Layer 7 of a small transformer language model trained on English Wikipedia (10 layers, counted from 0, width 64).
A neuron adds its activation times its output weights to the MLP's output. To switch it off is to set its activation to zero at one token and run the rest of the model.

Output weights of the MLP neurons that the questions are about. A number n stands for (n - 128) times 0.0035.
n14: 145, 148, 105, 195, 144, 120, 180, 102, 182, 115, 94, 120, 148, 104, 86, 110, 114, 147, 131, 163, 148, 129, 119, 101, 62, 142, 131, 158, 135, 96, 84, 120, 144, 173, 131, 155, 190, 173, 150, 97, 69, 89, 131, 127, 147, 154, 51, 90, 99, 150, 161, 140, 127, 76, 127, 145, 97, 101, 123, 89, 132, 147, 155, 188
n16: 113, 139, 104, 169, 93, 141, 168, 184, 160, 107, 76, 124, 145, 111, 150, 100, 110, 141, 122, 117, 159, 95, 142, 106, 111, 105, 121, 213, 100, 115, 141, 108, 180, 170, 105, 141, 130, 61, 129, 136, 125, 147, 126, 128, 135, 132, 123, 129, 164, 130, 100, 113, 115, 137, 139, 152, 109, 132, 136, 118, 99, 96, 149, 105
n18: 125, 98, 89, 101, 126, 79, 131, 101, 143, 151, 155, 89, 67, 135, 107, 148, 166, 144, 133, 177, 106, 152, 125, 138, 124, 85, 113, 145, 166, 130, 77, 162, 121, 148, 108, 161, 142, 132, 162, 141, 119, 114, 137, 163, 141, 152, 143, 127, 125, 109, 131, 138, 113, 180, 190, 109, 202, 101, 123, 86, 113, 104, 171, 84
n27: 154, 100, 154, 83, 116, 125, 112, 87, 146, 114, 85, 178, 155, 117, 125, 141, 227, 111, 116, 105, 149, 145, 142, 137, 113, 123, 153, 137, 145, 142, 146, 146, 104, 87, 197, 124, 126, 116, 86, 152, 113, 185, 123, 85, 115, 130, 144, 147, 135, 103, 107, 119, 85, 97, 167, 112, 99, 113, 122, 192, 132, 133, 152, 90
n44: 205, 142, 131, 121, 125, 123, 147, 172, 118, 129, 94, 164, 152, 170, 119, 123, 150, 122, 125, 102, 80, 141, 112, 134, 151, 147, 104, 111, 123, 164, 71, 146, 101, 122, 142, 135, 118, 125, 99, 161, 153, 150, 85, 160, 124, 114, 114, 125, 133, 120, 103, 104, 132, 133, 154, 146, 169, 134, 107, 74, 115, 118, 110, 119
n46: 105, 156, 145, 149, 88, 104, 116, 118, 146, 135, 144, 68, 113, 124, 66, 118, 96, 149, 142, 129, 141, 89, 132, 121, 132, 114, 165, 141, 130, 135, 75, 80, 154, 98, 128, 134, 131, 148, 157, 192, 100, 173, 133, 124, 161, 118, 127, 134, 151, 129, 115, 149, 144, 104, 111, 146, 139, 134, 89, 109, 122, 161, 146, 168
n55: 146, 111, 168, 84, 80, 86, 76, 127, 143, 142, 124, 127, 157, 86, 120, 145, 181, 215, 114, 107, 91, 107, 175, 114, 111, 135, 119, 113, 122, 150, 156, 98, 128, 158, 125, 105, 180, 120, 118, 123, 115, 131, 133, 158, 124, 137, 153, 108, 177, 108, 149, 123, 114, 131, 147, 189, 127, 90, 102, 148, 135, 91, 132, 164
n57: 203, 123, 119, 159, 157, 99, 88, 138, 147, 157, 161, 134, 165, 127, 81, 142, 147, 121, 114, 129, 143, 110, 92, 101, 98, 88, 147, 161, 140, 144, 149, 102, 134, 107, 123, 150, 101, 139, 118, 133, 129, 144, 122, 111, 97, 95, 122, 130, 110, 101, 147, 171, 179, 98, 114, 138, 134, 118, 92, 156, 147, 133, 80, 139
n66: 104, 127, 155, 119, 90, 149, 120, 145, 73, 169, 156, 118, 168, 86, 195, 175, 135, 166, 88, 139, 157, 161, 148, 83, 118, 97, 96, 112, 97, 134, 144, 172, 84, 114, 113, 127, 119, 133, 72, 93, 134, 143, 100, 135, 177, 165, 80, 114, 175, 131, 106, 108, 124, 140, 167, 108, 154, 158, 78, 147, 171, 95, 157, 94
n67: 116, 90, 92, 100, 127, 161, 175, 151, 145, 111, 122, 164, 103, 163, 131, 178, 120, 109, 122, 160, 140, 138, 185, 113, 107, 150, 118, 116, 103, 84, 123, 146, 139, 100, 136, 180, 124, 111, 149, 162, 131, 160, 135, 112, 145, 103, 131, 133, 134, 111, 10, 110, 144, 115, 159, 139, 139, 116, 158, 92, 145, 85, 139, 120
n68: 159, 101, 165, 117, 111, 135, 148, 146, 147, 102, 161, 121, 155, 154, 80, 131, 248, 126, 98, 31, 156, 108, 157, 94, 136, 159, 110, 174, 121, 162, 151, 111, 100, 161, 151, 130, 83, 112, 104, 144, 72, 118, 161, 69, 107, 110, 82, 125, 169, 124, 110, 110, 210, 116, 151, 113, 228, 124, 94, 135, 147, 58, 138, 97
n72: 223, 104, 160, 170, 160, 132, 97, 92, 111, 103, 157, 103, 108, 100, 104, 109, 133, 129, 92, 111, 123, 105, 116, 149, 146, 99, 150, 145, 82, 146, 122, 141, 121, 198, 109, 146, 136, 83, 150, 118, 115, 82, 76, 120, 147, 137, 186, 126, 80, 116, 170, 134, 162, 132, 112, 155, 87, 124, 208, 154, 105, 104, 107, 165
n78: 112, 159, 115, 113, 136, 135, 159, 143, 134, 116, 130, 154, 100, 97, 102, 152, 157, 94, 100, 138, 138, 133, 132, 168, 178, 126, 124, 86, 157, 101, 116, 138, 106, 83, 137, 105, 181, 152, 95, 83, 164, 161, 97, 115, 138, 125, 126, 122, 80, 116, 130, 107, 158, 141, 128, 158, 171, 108, 140, 177, 93, 177, 108, 76
n94: 163, 138, 110, 133, 101, 168, 159, 145, 95, 135, 102, 126, 120, 144, 112, 151, 128, 97, 122, 131, 122, 168, 90, 146, 189, 129, 88, 146, 139, 154, 120, 131, 111, 133, 92, 134, 133, 124, 70, 145, 133, 150, 118, 57, 118, 138, 135, 118, 93, 100, 103, 106, 143, 128, 108, 150, 154, 117, 152, 144, 173, 158, 133, 141
n96: 107, 157, 152, 143, 109, 202, 153, 180, 162, 128, 130, 116, 101, 160, 149, 131, 141, 111, 141, 170, 127, 205, 78, 136, 74, 156, 57, 100, 131, 155, 151, 71, 100, 154, 155, 107, 144, 115, 100, 185, 174, 132, 144, 115, 115, 109, 139, 106, 119, 155, 90, 123, 146, 136, 106, 83, 118, 101, 161, 77, 109, 141, 124, 72
n100: 145, 134, 159, 187, 150, 140, 158, 133, 161, 111, 125, 132, 117, 149, 72, 91, 140, 148, 148, 161, 114, 53, 91, 153, 122, 159, 128, 142, 173, 136, 143, 118, 153, 145, 132, 100, 160, 116, 29, 92, 115, 89, 115, 105, 137, 183, 67, 120, 145, 116, 108, 128, 162, 94, 91, 126, 84, 124, 206, 117, 122, 117, 134, 130

Each question names a token from some text and the token that comes next. It shows the activations a of the neurons there, in the order above. A number n stands for (n - 128) times 0.027.

Then comes g, the gradient of the next token's log-probability with respect to the MLP's output, scaled to length 1. A neuron's effect is roughly proportional to its activation times (output weights . g). A number n stands for (n - 128) times 0.0037.

" became", then " known"
a: 127, 126, 128, 148, 123, 211, 128, 127, 127, 156, 178, 162, 125, 124, 122, 122
g: 153, 106, 75, 155, 160, 105, 92, 73, 144, 80, 179, 110, 101, 122, 135, 113, 124, 122, 187, 137, 121, 89, 147, 130, 136, 168, 140, 228, 139, 89, 134, 139, 123, 78, 113, 124, 126, 129, 140, 158, 70, 117, 135, 174, 146, 119, 114, 144, 169, 190, 129, 117, 56, 149, 82, 112, 120, 149, 149, 110, 181, 172, 45, 121
Switching off which neuron hurts the next token most? n46

" f", then "ro"
a: 128, 127, 219, 122, 128, 128, 124, 128, 124, 124, 149, 128, 127, 123, 122, 123
g: 125, 96, 146, 143, 198, 105, 101, 139, 164, 186, 182, 149, 112, 130, 141, 171, 143, 118, 154, 104, 72, 118, 187, 94, 58, 88, 133, 122, 139, 96, 106, 89, 118, 83, 176, 88, 126, 139, 104, 144, 136, 112, 178, 181, 202, 93, 160, 123, 65, 133, 85, 85, 128, 137, 115, 141, 84, 79, 139, 159, 130, 149, 164, 129
Which neuron, switched off, raises the next token's probability most? n68

"co", then " is"
a: 128, 127, 122, 124, 122, 127, 144, 122, 122, 123, 124, 128, 122, 122, 122, 124
g: 153, 126, 105, 153, 163, 100, 104, 99, 128, 102, 81, 134, 158, 92, 118, 105, 132, 160, 153, 86, 112, 132, 83, 158, 188, 126, 144, 119, 123, 123, 69, 105, 167, 102, 146, 132, 118, 149, 138, 173, 99, 121, 94, 119, 90, 164, 181, 90, 77, 183, 186, 115, 64, 31, 130, 174, 147, 147, 170, 158, 132, 194, 149, 120
Switching off which neuron hurts the next token most? n66

"iving", then ","
a: 128, 127, 125, 122, 122, 122, 124, 123, 128, 127, 122, 124, 127, 179, 122, 123
g: 147, 158, 179, 118, 179, 115, 148, 101, 129, 140, 165, 170, 196, 54, 92, 100, 137, 82, 114, 103, 154, 74, 109, 60, 119, 123, 145, 177, 171, 140, 119, 129, 199, 103, 108, 139, 105, 122, 114, 94, 95, 169, 100, 140, 157, 100, 79, 57, 141, 138, 158, 157, 104, 142, 159, 93, 171, 123, 130, 141, 84, 94, 161, 164
Which neuron, switched off, raises the next token's probability most? n94

" form", then " of"
a: 127, 127, 128, 125, 143, 122, 139, 127, 128, 125, 182, 123, 126, 137, 136, 145
g: 127, 141, 142, 130, 153, 179, 142, 58, 142, 110, 186, 118, 134, 187, 97, 114, 144, 124, 143, 81, 123, 145, 105, 123, 108, 167, 139, 132, 124, 184, 143, 125, 154, 117, 104, 150, 132, 118, 134, 144, 79, 153, 132, 54, 142, 176, 74, 135, 121, 163, 148, 94, 164, 38, 83, 101, 124, 198, 49, 104, 141, 141, 85, 169
Which two neurons, each switched off alone, lower its probability most, in order? n68, n100

"\n", then "\n"
a: 125, 128, 126, 138, 125, 126, 140, 130, 125, 135, 124, 123, 122, 123, 127, 143
g: 180, 217, 197, 102, 153, 107, 65, 98, 60, 177, 91, 80, 137, 121, 84, 170, 111, 115, 130, 85, 122, 159, 90, 135, 166, 132, 117, 145, 110, 120, 185, 111, 101, 135, 140, 102, 177, 101, 139, 88, 74, 116, 126, 109, 150, 115, 150, 157, 139, 185, 172, 112, 122, 140, 116, 150, 155, 94, 119, 138, 147, 120, 67, 165
Which neuron, switched off, raises the next token's probability most? n67

" and", then " Hy"
a: 126, 122, 126, 124, 123, 191, 128, 132, 125, 129, 126, 201, 122, 122, 127, 122
g: 124, 146, 102, 148, 104, 83, 147, 143, 120, 142, 100, 125, 148, 154, 124, 103, 129, 127, 174, 153, 152, 168, 182, 152, 120, 172, 19, 108, 145, 134, 148, 77, 176, 73, 146, 130, 98, 68, 96, 144, 169, 87, 128, 99, 131, 92, 126, 120, 180, 158, 118, 61, 80, 128, 198, 113, 123, 149, 106, 101, 186, 169, 145, 119
Which neuron, switched off, raises the next token's probability most? n72

" orchestra", then " |"
a: 128, 125, 125, 123, 128, 122, 137, 172, 125, 127, 125, 128, 122, 124, 159, 122
g: 185, 105, 159, 97, 164, 122, 156, 119, 144, 177, 175, 95, 95, 161, 133, 132, 141, 99, 98, 126, 168, 182, 143, 106, 114, 115, 173, 151, 64, 106, 141, 134, 150, 101, 75, 173, 151, 104, 120, 103, 77, 172, 83, 129, 58, 141, 74, 85, 136, 162, 151, 146, 121, 174, 162, 150, 156, 90, 55, 134, 153, 152, 92, 84
Switching off which neuron hurts the next token most? n57

"0", then " and"
a: 128, 128, 128, 125, 122, 128, 128, 124, 128, 127, 123, 125, 128, 124, 122, 171
g: 150, 72, 103, 161, 157, 174, 207, 87, 107, 154, 92, 127, 206, 108, 104, 109, 99, 105, 148, 154, 93, 117, 86, 127, 122, 92, 111, 153, 92, 144, 192, 84, 116, 98, 104, 89, 156, 132, 148, 151, 136, 135, 83, 116, 182, 100, 175, 138, 126, 194, 106, 104, 133, 142, 94, 169, 103, 156, 139, 108, 56, 178, 147, 140
Which two neurons, each switched off alone, lower its probability most, in order? n100, n68

"lin", then "o"
a: 125, 122, 123, 122, 126, 122, 152, 128, 128, 122, 122, 128, 127, 123, 122, 122
g: 197, 165, 138, 115, 104, 121, 110, 142, 125, 67, 157, 185, 63, 145, 168, 145, 122, 97, 140, 105, 153, 126, 115, 136, 54, 174, 146, 136, 129, 131, 78, 118, 143, 110, 130, 108, 123, 88, 188, 170, 164, 92, 218, 150, 179, 86, 172, 102, 119, 147, 79, 116, 142, 161, 155, 89, 104, 73, 101, 117, 129, 102, 123, 107
Switching off which neuron hurts the next token most? n100

" |", then " orchestra"
a: 122, 126, 122, 126, 123, 127, 125, 128, 127, 128, 128, 126, 124, 128, 127, 128
g: 67, 123, 106, 124, 125, 108, 86, 187, 143, 158, 80, 140, 129, 149, 120, 117, 80, 111, 158, 127, 154, 93, 81, 100, 61, 120, 158, 129, 171, 96, 151, 182, 108, 128, 82, 128, 182, 122, 125, 136, 136, 99, 173, 142, 170, 145, 188, 99, 147, 160, 120, 174, 153, 59, 89, 110, 68, 208, 100, 141, 113, 158, 145, 146
Which two neurons, each switched off alone, lower its probability most, in order? n44, n18

" ", then "1"
a: 128, 128, 124, 122, 122, 128, 142, 125, 128, 124, 125, 124, 127, 127, 127, 128
g: 67, 141, 176, 136, 99, 155, 104, 95, 162, 144, 113, 112, 157, 108, 80, 119, 184, 164, 75, 149, 173, 131, 117, 125, 81, 129, 122, 41, 138, 101, 128, 164, 172, 141, 141, 96, 172, 215, 91, 152, 118, 163, 123, 136, 101, 128, 129, 160, 117, 87, 53, 173, 116, 130, 98, 91, 143, 88, 147, 147, 117, 117, 180, 161
Which neuron, switched off, raises the next token's probability most? n27

" D", then "iving"
a: 128, 128, 143, 149, 122, 126, 177, 128, 127, 128, 143, 125, 123, 123, 128, 122
g: 123, 94, 144, 99, 148, 135, 111, 95, 160, 135, 86, 120, 84, 120, 115, 111, 139, 169, 126, 170, 119, 164, 49, 94, 195, 121, 87, 105, 162, 156, 104, 90, 152, 144, 144, 154, 182, 75, 160, 122, 186, 181, 124, 112, 118, 159, 105, 116, 136, 58, 228, 145, 155, 124, 140, 151, 135, 124, 108, 138, 99, 55, 126, 107
Switching off which neuron hurts the next token most? n55

"ing", then ".\""
a: 123, 123, 127, 132, 122, 128, 131, 122, 128, 124, 123, 127, 125, 150, 124, 125
g: 130, 149, 123, 105, 95, 111, 74, 148, 128, 101, 124, 108, 176, 111, 96, 162, 104, 136, 136, 94, 75, 136, 156, 113, 170, 76, 144, 97, 134, 102, 67, 113, 158, 107, 94, 182, 162, 133, 123, 77, 64, 153, 119, 199, 153, 128, 88, 68, 197, 118, 176, 133, 140, 186, 186, 119, 149, 156, 122, 166, 113, 119, 185, 123
Switching off which neuron hurts the next token most? n96

" ", then "bo"
a: 124, 125, 126, 124, 122, 127, 129, 124, 128, 178, 122, 123, 127, 126, 128, 126
g: 156, 208, 154, 130, 147, 92, 181, 159, 134, 90, 91, 144, 117, 98, 101, 111, 109, 67, 167, 152, 132, 182, 133, 76, 152, 137, 157, 141, 115, 167, 160, 107, 198, 131, 89, 140, 86, 114, 112, 123, 159, 118, 184, 202, 127, 80, 122, 80, 134, 78, 102, 105, 86, 115, 167, 145, 79, 118, 158, 99, 145, 76, 132, 120
Switching off which neuron hurts the next token most? n67

"AA", then " was"
a: 123, 122, 128, 192, 141, 122, 158, 122, 123, 128, 122, 126, 128, 125, 122, 148
g: 140, 103, 97, 146, 150, 129, 109, 97, 111, 116, 79, 148, 169, 78, 106, 95, 135, 140, 166, 56, 124, 127, 96, 130, 169, 135, 158, 152, 172, 123, 114, 119, 174, 77, 143, 153, 117, 131, 163, 147, 75, 131, 122, 85, 109, 96, 186, 136, 92, 165, 199, 131, 78, 28, 123, 163, 195, 119, 148, 150, 134, 113, 182, 138
Which neuron, switched off, raises the next token's probability most? n100

" B", then " flat"
a: 128, 128, 124, 122, 145, 128, 167, 128, 127, 128, 124, 128, 124, 128, 134, 122
g: 165, 170, 120, 140, 125, 124, 93, 151, 171, 136, 145, 119, 201, 74, 163, 91, 84, 144, 131, 100, 82, 110, 180, 157, 119, 88, 59, 105, 171, 139, 143, 161, 130, 156, 69, 104, 148, 149, 39, 130, 136, 116, 111, 193, 85, 159, 95, 114, 131, 154, 146, 139, 106, 99, 115, 148, 103, 88, 154, 157, 170, 180, 83, 126
Switching off which neuron hurts the next token most? n55

" the", then " Space"
a: 128, 127, 124, 123, 125, 153, 123, 125, 128, 126, 134, 124, 127, 122, 128, 135
g: 113, 128, 129, 134, 186, 132, 150, 155, 90, 172, 162, 168, 95, 109, 125, 149, 102, 150, 84, 155, 131, 152, 156, 152, 193, 105, 101, 104, 8, 154, 127, 103, 69, 154, 90, 122, 107, 78, 103, 124, 180, 78, 93, 110, 157, 133, 124, 148, 102, 191, 147, 186, 118, 161, 141, 137, 157, 142, 97, 90, 144, 94, 133, 111
Switching off which neuron hurts the next token most? n27

" or", then "din"
a: 128, 126, 127, 127, 123, 129, 128, 123, 128, 174, 127, 166, 122, 124, 128, 152
g: 153, 118, 136, 110, 131, 159, 134, 149, 54, 153, 140, 136, 95, 99, 146, 160, 152, 145, 90, 121, 165, 190, 106, 116, 125, 175, 177, 54, 97, 117, 165, 109, 132, 147, 164, 184, 92, 178, 195, 101, 104, 71, 151, 113, 153, 119, 161, 118, 139, 75, 175, 90, 123, 90, 93, 76, 114, 96, 133, 190, 91, 133, 96, 112
Switching off which neuron hurts the next token most? n72

"\n", then "A"
a: 127, 128, 127, 131, 125, 128, 141, 124, 123, 152, 122, 127, 124, 126, 124, 123
g: 85, 114, 143, 142, 158, 61, 112, 143, 160, 81, 125, 134, 119, 141, 134, 130, 144, 147, 105, 148, 126, 124, 109, 158, 144, 154, 143, 90, 85, 158, 84, 126, 110, 73, 106, 58, 189, 158, 113, 86, 133, 117, 175, 214, 140, 163, 129, 66, 108, 159, 71, 143, 149, 127, 141, 92, 191, 173, 87, 122, 141, 201, 129, 100
Which neuron, switched off, raises the next token's probability most? n67

" \"", then "C"
a: 146, 126, 122, 122, 124, 130, 148, 125, 123, 222, 124, 123, 128, 123, 128, 124
g: 143, 147, 112, 148, 151, 96, 190, 131, 120, 169, 96, 111, 166, 114, 94, 149, 132, 115, 89, 195, 118, 101, 97, 120, 136, 126, 131, 160, 131, 199, 71, 127, 130, 106, 192, 128, 128, 98, 116, 100, 83, 119, 179, 167, 152, 77, 82, 101, 142, 147, 148, 99, 74, 134, 132, 110, 196, 96, 132, 105, 135, 195, 159, 45
Switching off which neuron hurts the next token most? n14

" and", then " accident"
a: 127, 123, 128, 123, 122, 129, 128, 150, 122, 134, 122, 198, 126, 123, 125, 147
g: 140, 149, 141, 126, 142, 112, 145, 138, 106, 109, 116, 90, 169, 95, 185, 59, 153, 179, 132, 136, 124, 133, 116, 51, 74, 126, 138, 120, 162, 49, 177, 152, 109, 118, 98, 145, 108, 129, 106, 125, 110, 112, 229, 166, 126, 120, 199, 132, 121, 130, 146, 112, 156, 119, 137, 153, 120, 107, 150, 160, 34, 117, 95, 160
Switching off which neuron hurts the next token most? n72

"8", then "8"
a: 128, 128, 127, 127, 125, 127, 126, 128, 128, 126, 128, 128, 127, 124, 125, 122
g: 169, 94, 157, 107, 45, 192, 65, 112, 97, 100, 71, 143, 140, 100, 88, 141, 134, 111, 144, 135, 61, 148, 181, 177, 131, 162, 118, 131, 143, 147, 149, 122, 139, 149, 121, 81, 169, 163, 118, 137, 72, 66, 125, 115, 161, 192, 159, 152, 159, 106, 96, 178, 160, 112, 153, 70, 146, 115, 140, 153, 106, 99, 136, 132
Which neuron, switched off, raises the next token's probability most? n100

"1", then "9"
a: 123, 139, 126, 122, 150, 122, 124, 125, 128, 122, 126, 123, 127, 127, 122, 122
g: 171, 145, 114, 118, 73, 70, 134, 118, 67, 136, 181, 127, 113, 194, 81, 110, 152, 115, 129, 146, 100, 134, 71, 108, 141, 165, 130, 157, 101, 143, 116, 206, 144, 91, 133, 172, 179, 123, 89, 119, 160, 146, 73, 133, 165, 87, 58, 179, 147, 154, 110, 150, 159, 120, 92, 154, 138, 151, 170, 130, 96, 139, 71, 99
Switching off which neuron hurts the next token most? n44

" the", then " Korean"
a: 128, 128, 128, 124, 177, 126, 126, 122, 128, 126, 123, 122, 128, 126, 128, 131
g: 143, 128, 93, 144, 71, 107, 169, 96, 100, 139, 44, 171, 138, 205, 175, 86, 145, 157, 181, 164, 152, 200, 123, 146, 66, 162, 117, 164, 106, 117, 129, 138, 112, 115, 105, 107, 110, 120, 102, 175, 140, 94, 87, 179, 164, 179, 118, 96, 122, 145, 127, 161, 86, 94, 119, 107, 142, 180, 113, 103, 93, 114, 107, 98
Switching off which neuron hurts the next token most? n44

" C", then " major"
a: 128, 128, 179, 124, 122, 128, 173, 128, 127, 126, 122, 128, 124, 124, 124, 123
g: 177, 197, 120, 114, 83, 142, 138, 88, 172, 167, 142, 126, 87, 125, 144, 129, 56, 140, 73, 109, 84, 143, 66, 130, 79, 64, 93, 88, 105, 162, 128, 120, 171, 110, 113, 89, 158, 106, 97, 133, 166, 130, 115, 156, 91, 151, 123, 115, 145, 152, 159, 174, 116, 126, 140, 153, 154, 141, 105, 139, 210, 172, 102, 190
Switching off which neuron hurts the next token most? n55

" ", then "-"
a: 133, 123, 125, 123, 122, 127, 179, 123, 125, 178, 123, 128, 127, 124, 128, 128
g: 137, 179, 105, 153, 172, 146, 190, 120, 96, 150, 146, 159, 154, 153, 107, 87, 101, 94, 131, 133, 105, 124, 115, 119, 91, 79, 48, 184, 122, 123, 74, 139, 175, 42, 128, 163, 120, 105, 162, 123, 110, 146, 103, 114, 63, 150, 104, 107, 156, 153, 141, 77, 148, 152, 177, 119, 128, 174, 171, 114, 178, 112, 80, 161
Switching off which neuron hurts the next token most? n67

",", then " Ber"
a: 162, 123, 122, 124, 130, 148, 126, 122, 127, 127, 128, 142, 136, 127, 123, 128
g: 82, 103, 90, 137, 119, 157, 123, 70, 160, 76, 115, 91, 107, 109, 165, 194, 106, 155, 129, 153, 130, 145, 120, 175, 101, 133, 50, 164, 101, 124, 154, 122, 152, 160, 106, 184, 158, 152, 175, 148, 52, 156, 150, 116, 84, 65, 96, 149, 136, 99, 111, 127, 134, 106, 129, 149, 180, 90, 114, 114, 203, 171, 153, 112
Switching off which neuron hurts the next token most? n14

"ver", then " Training"
a: 128, 128, 126, 168, 123, 127, 140, 127, 128, 125, 122, 128, 124, 122, 125, 126
g: 97, 135, 113, 167, 90, 130, 164, 148, 150, 163, 134, 132, 112, 139, 152, 96, 75, 167, 40, 119, 84, 108, 159, 200, 113, 103, 152, 61, 89, 73, 153, 127, 116, 135, 148, 90, 82, 118, 136, 144, 192, 134, 118, 83, 139, 129, 148, 120, 103, 146, 186, 158, 125, 149, 93, 174, 91, 123, 132, 116, 150, 185, 88, 193
Which neuron, switched off, raises the next token's probability most? n27

"AA", then " Miami"
a: 122, 125, 128, 203, 148, 122, 180, 123, 128, 128, 123, 123, 128, 127, 126, 139
g: 113, 110, 113, 153, 102, 122, 145, 142, 130, 200, 47, 98, 124, 124, 202, 104, 119, 140, 69, 137, 140, 161, 106, 98, 127, 120, 87, 121, 104, 103, 161, 87, 141, 196, 121, 156, 153, 121, 144, 173, 88, 145, 159, 180, 83, 127, 120, 112, 101, 68, 186, 180, 104, 119, 118, 123, 129, 152, 166, 77, 81, 198, 124, 136
Which neuron, switched off, raises the next token's probability most? n27

" this", then " time"
a: 128, 128, 128, 124, 165, 124, 133, 122, 127, 124, 161, 128, 128, 122, 125, 124
g: 137, 103, 55, 124, 124, 152, 81, 112, 141, 73, 117, 100, 85, 197, 162, 131, 119, 138, 123, 147, 79, 213, 182, 132, 57, 107, 116, 133, 193, 117, 168, 104, 191, 162, 150, 138, 97, 126, 128, 147, 87, 188, 143, 121, 103, 151, 120, 146, 139, 145, 127, 154, 109, 94, 98, 138, 114, 110, 167, 108, 110, 121, 63, 174
Which neuron, switched off, raises the next token's probability most? n68

"1", then "0"
a: 128, 122, 128, 128, 123, 128, 128, 127, 128, 128, 128, 127, 122, 126, 122, 123
g: 96, 148, 148, 131, 65, 184, 188, 163, 140, 164, 120, 122, 75, 159, 143, 111, 92, 113, 97, 137, 138, 153, 104, 133, 106, 173, 90, 158, 136, 95, 115, 149, 148, 101, 123, 70, 146, 107, 98, 174, 90, 140, 117, 133, 158, 131, 106, 57, 120, 176, 219, 43, 109, 147, 105, 182, 144, 145, 94, 144, 117, 133, 166, 101
Which neuron, switched off, raises the next token's probability most? n96

"ing", then " Ga"
a: 127, 126, 126, 122, 169, 124, 123, 127, 127, 126, 122, 124, 126, 162, 125, 122
g: 68, 129, 163, 143, 71, 124, 176, 146, 107, 120, 106, 119, 142, 126, 114, 133, 122, 96, 161, 143, 166, 155, 100, 153, 36, 127, 68, 122, 110, 96, 204, 65, 156, 73, 203, 157, 60, 131, 145, 130, 160, 106, 202, 134, 105, 101, 154, 135, 123, 150, 170, 113, 125, 142, 145, 119, 130, 123, 103, 114, 136, 183, 135, 117
Which neuron, switched off, raises the next token's probability most? n44

" it", then "."
a: 128, 128, 124, 127, 122, 122, 122, 122, 128, 126, 195, 124, 127, 145, 124, 124
g: 98, 161, 127, 57, 102, 126, 105, 145, 131, 157, 190, 77, 92, 138, 153, 162, 136, 88, 123, 104, 97, 136, 208, 144, 152, 121, 112, 100, 131, 100, 67, 171, 134, 141, 85, 185, 126, 121, 78, 107, 134, 159, 111, 141, 131, 118, 87, 124, 179, 113, 124, 111, 118, 198, 213, 105, 180, 121, 138, 133, 181, 90, 110, 89
Switching off which neuron hurts the next token most? n68

" of", then " "
a: 128, 126, 128, 126, 149, 122, 128, 142, 128, 126, 124, 160, 125, 122, 127, 140
g: 119, 164, 144, 138, 153, 67, 143, 132, 179, 111, 157, 76, 117, 170, 171, 67, 103, 110, 148, 113, 95, 72, 146, 148, 91, 121, 137, 208, 134, 111, 218, 103, 104, 149, 94, 110, 131, 131, 92, 142, 127, 117, 163, 119, 158, 131, 170, 106, 117, 185, 111, 141, 135, 138, 155, 168, 90, 99, 172, 146, 104, 95, 55, 72
Switching off which neuron hurts the next token most? n72

" director", then "s"
a: 128, 123, 125, 124, 122, 129, 142, 123, 127, 126, 131, 124, 128, 122, 160, 163
g: 152, 139, 77, 123, 141, 170, 99, 158, 103, 105, 67, 139, 143, 145, 123, 158, 105, 94, 84, 148, 104, 96, 152, 100, 162, 147, 140, 116, 152, 57, 112, 141, 151, 149, 157, 104, 96, 78, 85, 131, 166, 141, 90, 98, 166, 103, 180, 138, 127, 67, 65, 172, 175, 128, 179, 144, 158, 94, 178, 172, 152, 175, 154, 67
Switching off which neuron hurts the next token most? n100

" also", then " past"
a: 127, 124, 128, 129, 125, 159, 126, 143, 130, 138, 190, 133, 125, 122, 147, 154
g: 162, 188, 124, 165, 80, 118, 144, 97, 158, 135, 66, 107, 183, 139, 177, 119, 98, 129, 93, 110, 122, 214, 97, 79, 169, 102, 108, 104, 200, 99, 174, 36, 89, 158, 153, 129, 110, 133, 122, 110, 136, 154, 132, 155, 124, 179, 136, 89, 146, 124, 144, 151, 103, 149, 133, 124, 75, 84, 132, 125, 119, 110, 168, 99
Switching off which neuron hurts the next token most? n96

"AA", then " D"
a: 124, 124, 128, 203, 128, 131, 183, 128, 128, 127, 140, 122, 128, 123, 126, 151
g: 158, 119, 197, 166, 110, 144, 134, 155, 113, 136, 122, 119, 94, 70, 152, 169, 134, 99, 77, 185, 125, 192, 84, 102, 62, 129, 112, 203, 109, 128, 161, 91, 92, 136, 165, 125, 66, 94, 80, 134, 153, 165, 191, 110, 146, 104, 129, 169, 119, 161, 165, 100, 92, 102, 103, 157, 160, 110, 142, 126, 128, 101, 80, 142
Switching off which neuron hurts the next token most? n27

" accident", then " management"
a: 128, 123, 124, 125, 127, 128, 150, 125, 127, 128, 123, 128, 128, 126, 134, 189
g: 90, 157, 94, 184, 130, 129, 161, 181, 134, 149, 110, 121, 160, 73, 139, 90, 100, 142, 125, 92, 118, 149, 106, 133, 107, 80, 137, 94, 131, 113, 175, 106, 102, 187, 113, 127, 132, 139, 131, 155, 108, 73, 205, 121, 121, 202, 106, 85, 167, 179, 115, 187, 102, 105, 79, 138, 99, 68, 187, 99, 120, 177, 105, 147
Switching off which neuron hurts the next token most? n100

"leg", then "al"
a: 128, 124, 152, 128, 122, 124, 155, 127, 122, 128, 169, 128, 128, 142, 125, 129
g: 119, 122, 138, 119, 178, 185, 139, 109, 104, 148, 150, 176, 120, 137, 60, 107, 91, 85, 170, 130, 68, 85, 156, 159, 137, 164, 101, 181, 47, 140, 49, 192, 141, 109, 141, 122, 153, 122, 104, 137, 147, 191, 181, 77, 120, 92, 150, 97, 116, 94, 133, 100, 105, 137, 118, 133, 102, 154, 111, 147, 104, 151, 166, 166
Switching off which neuron hurts the next token most? n94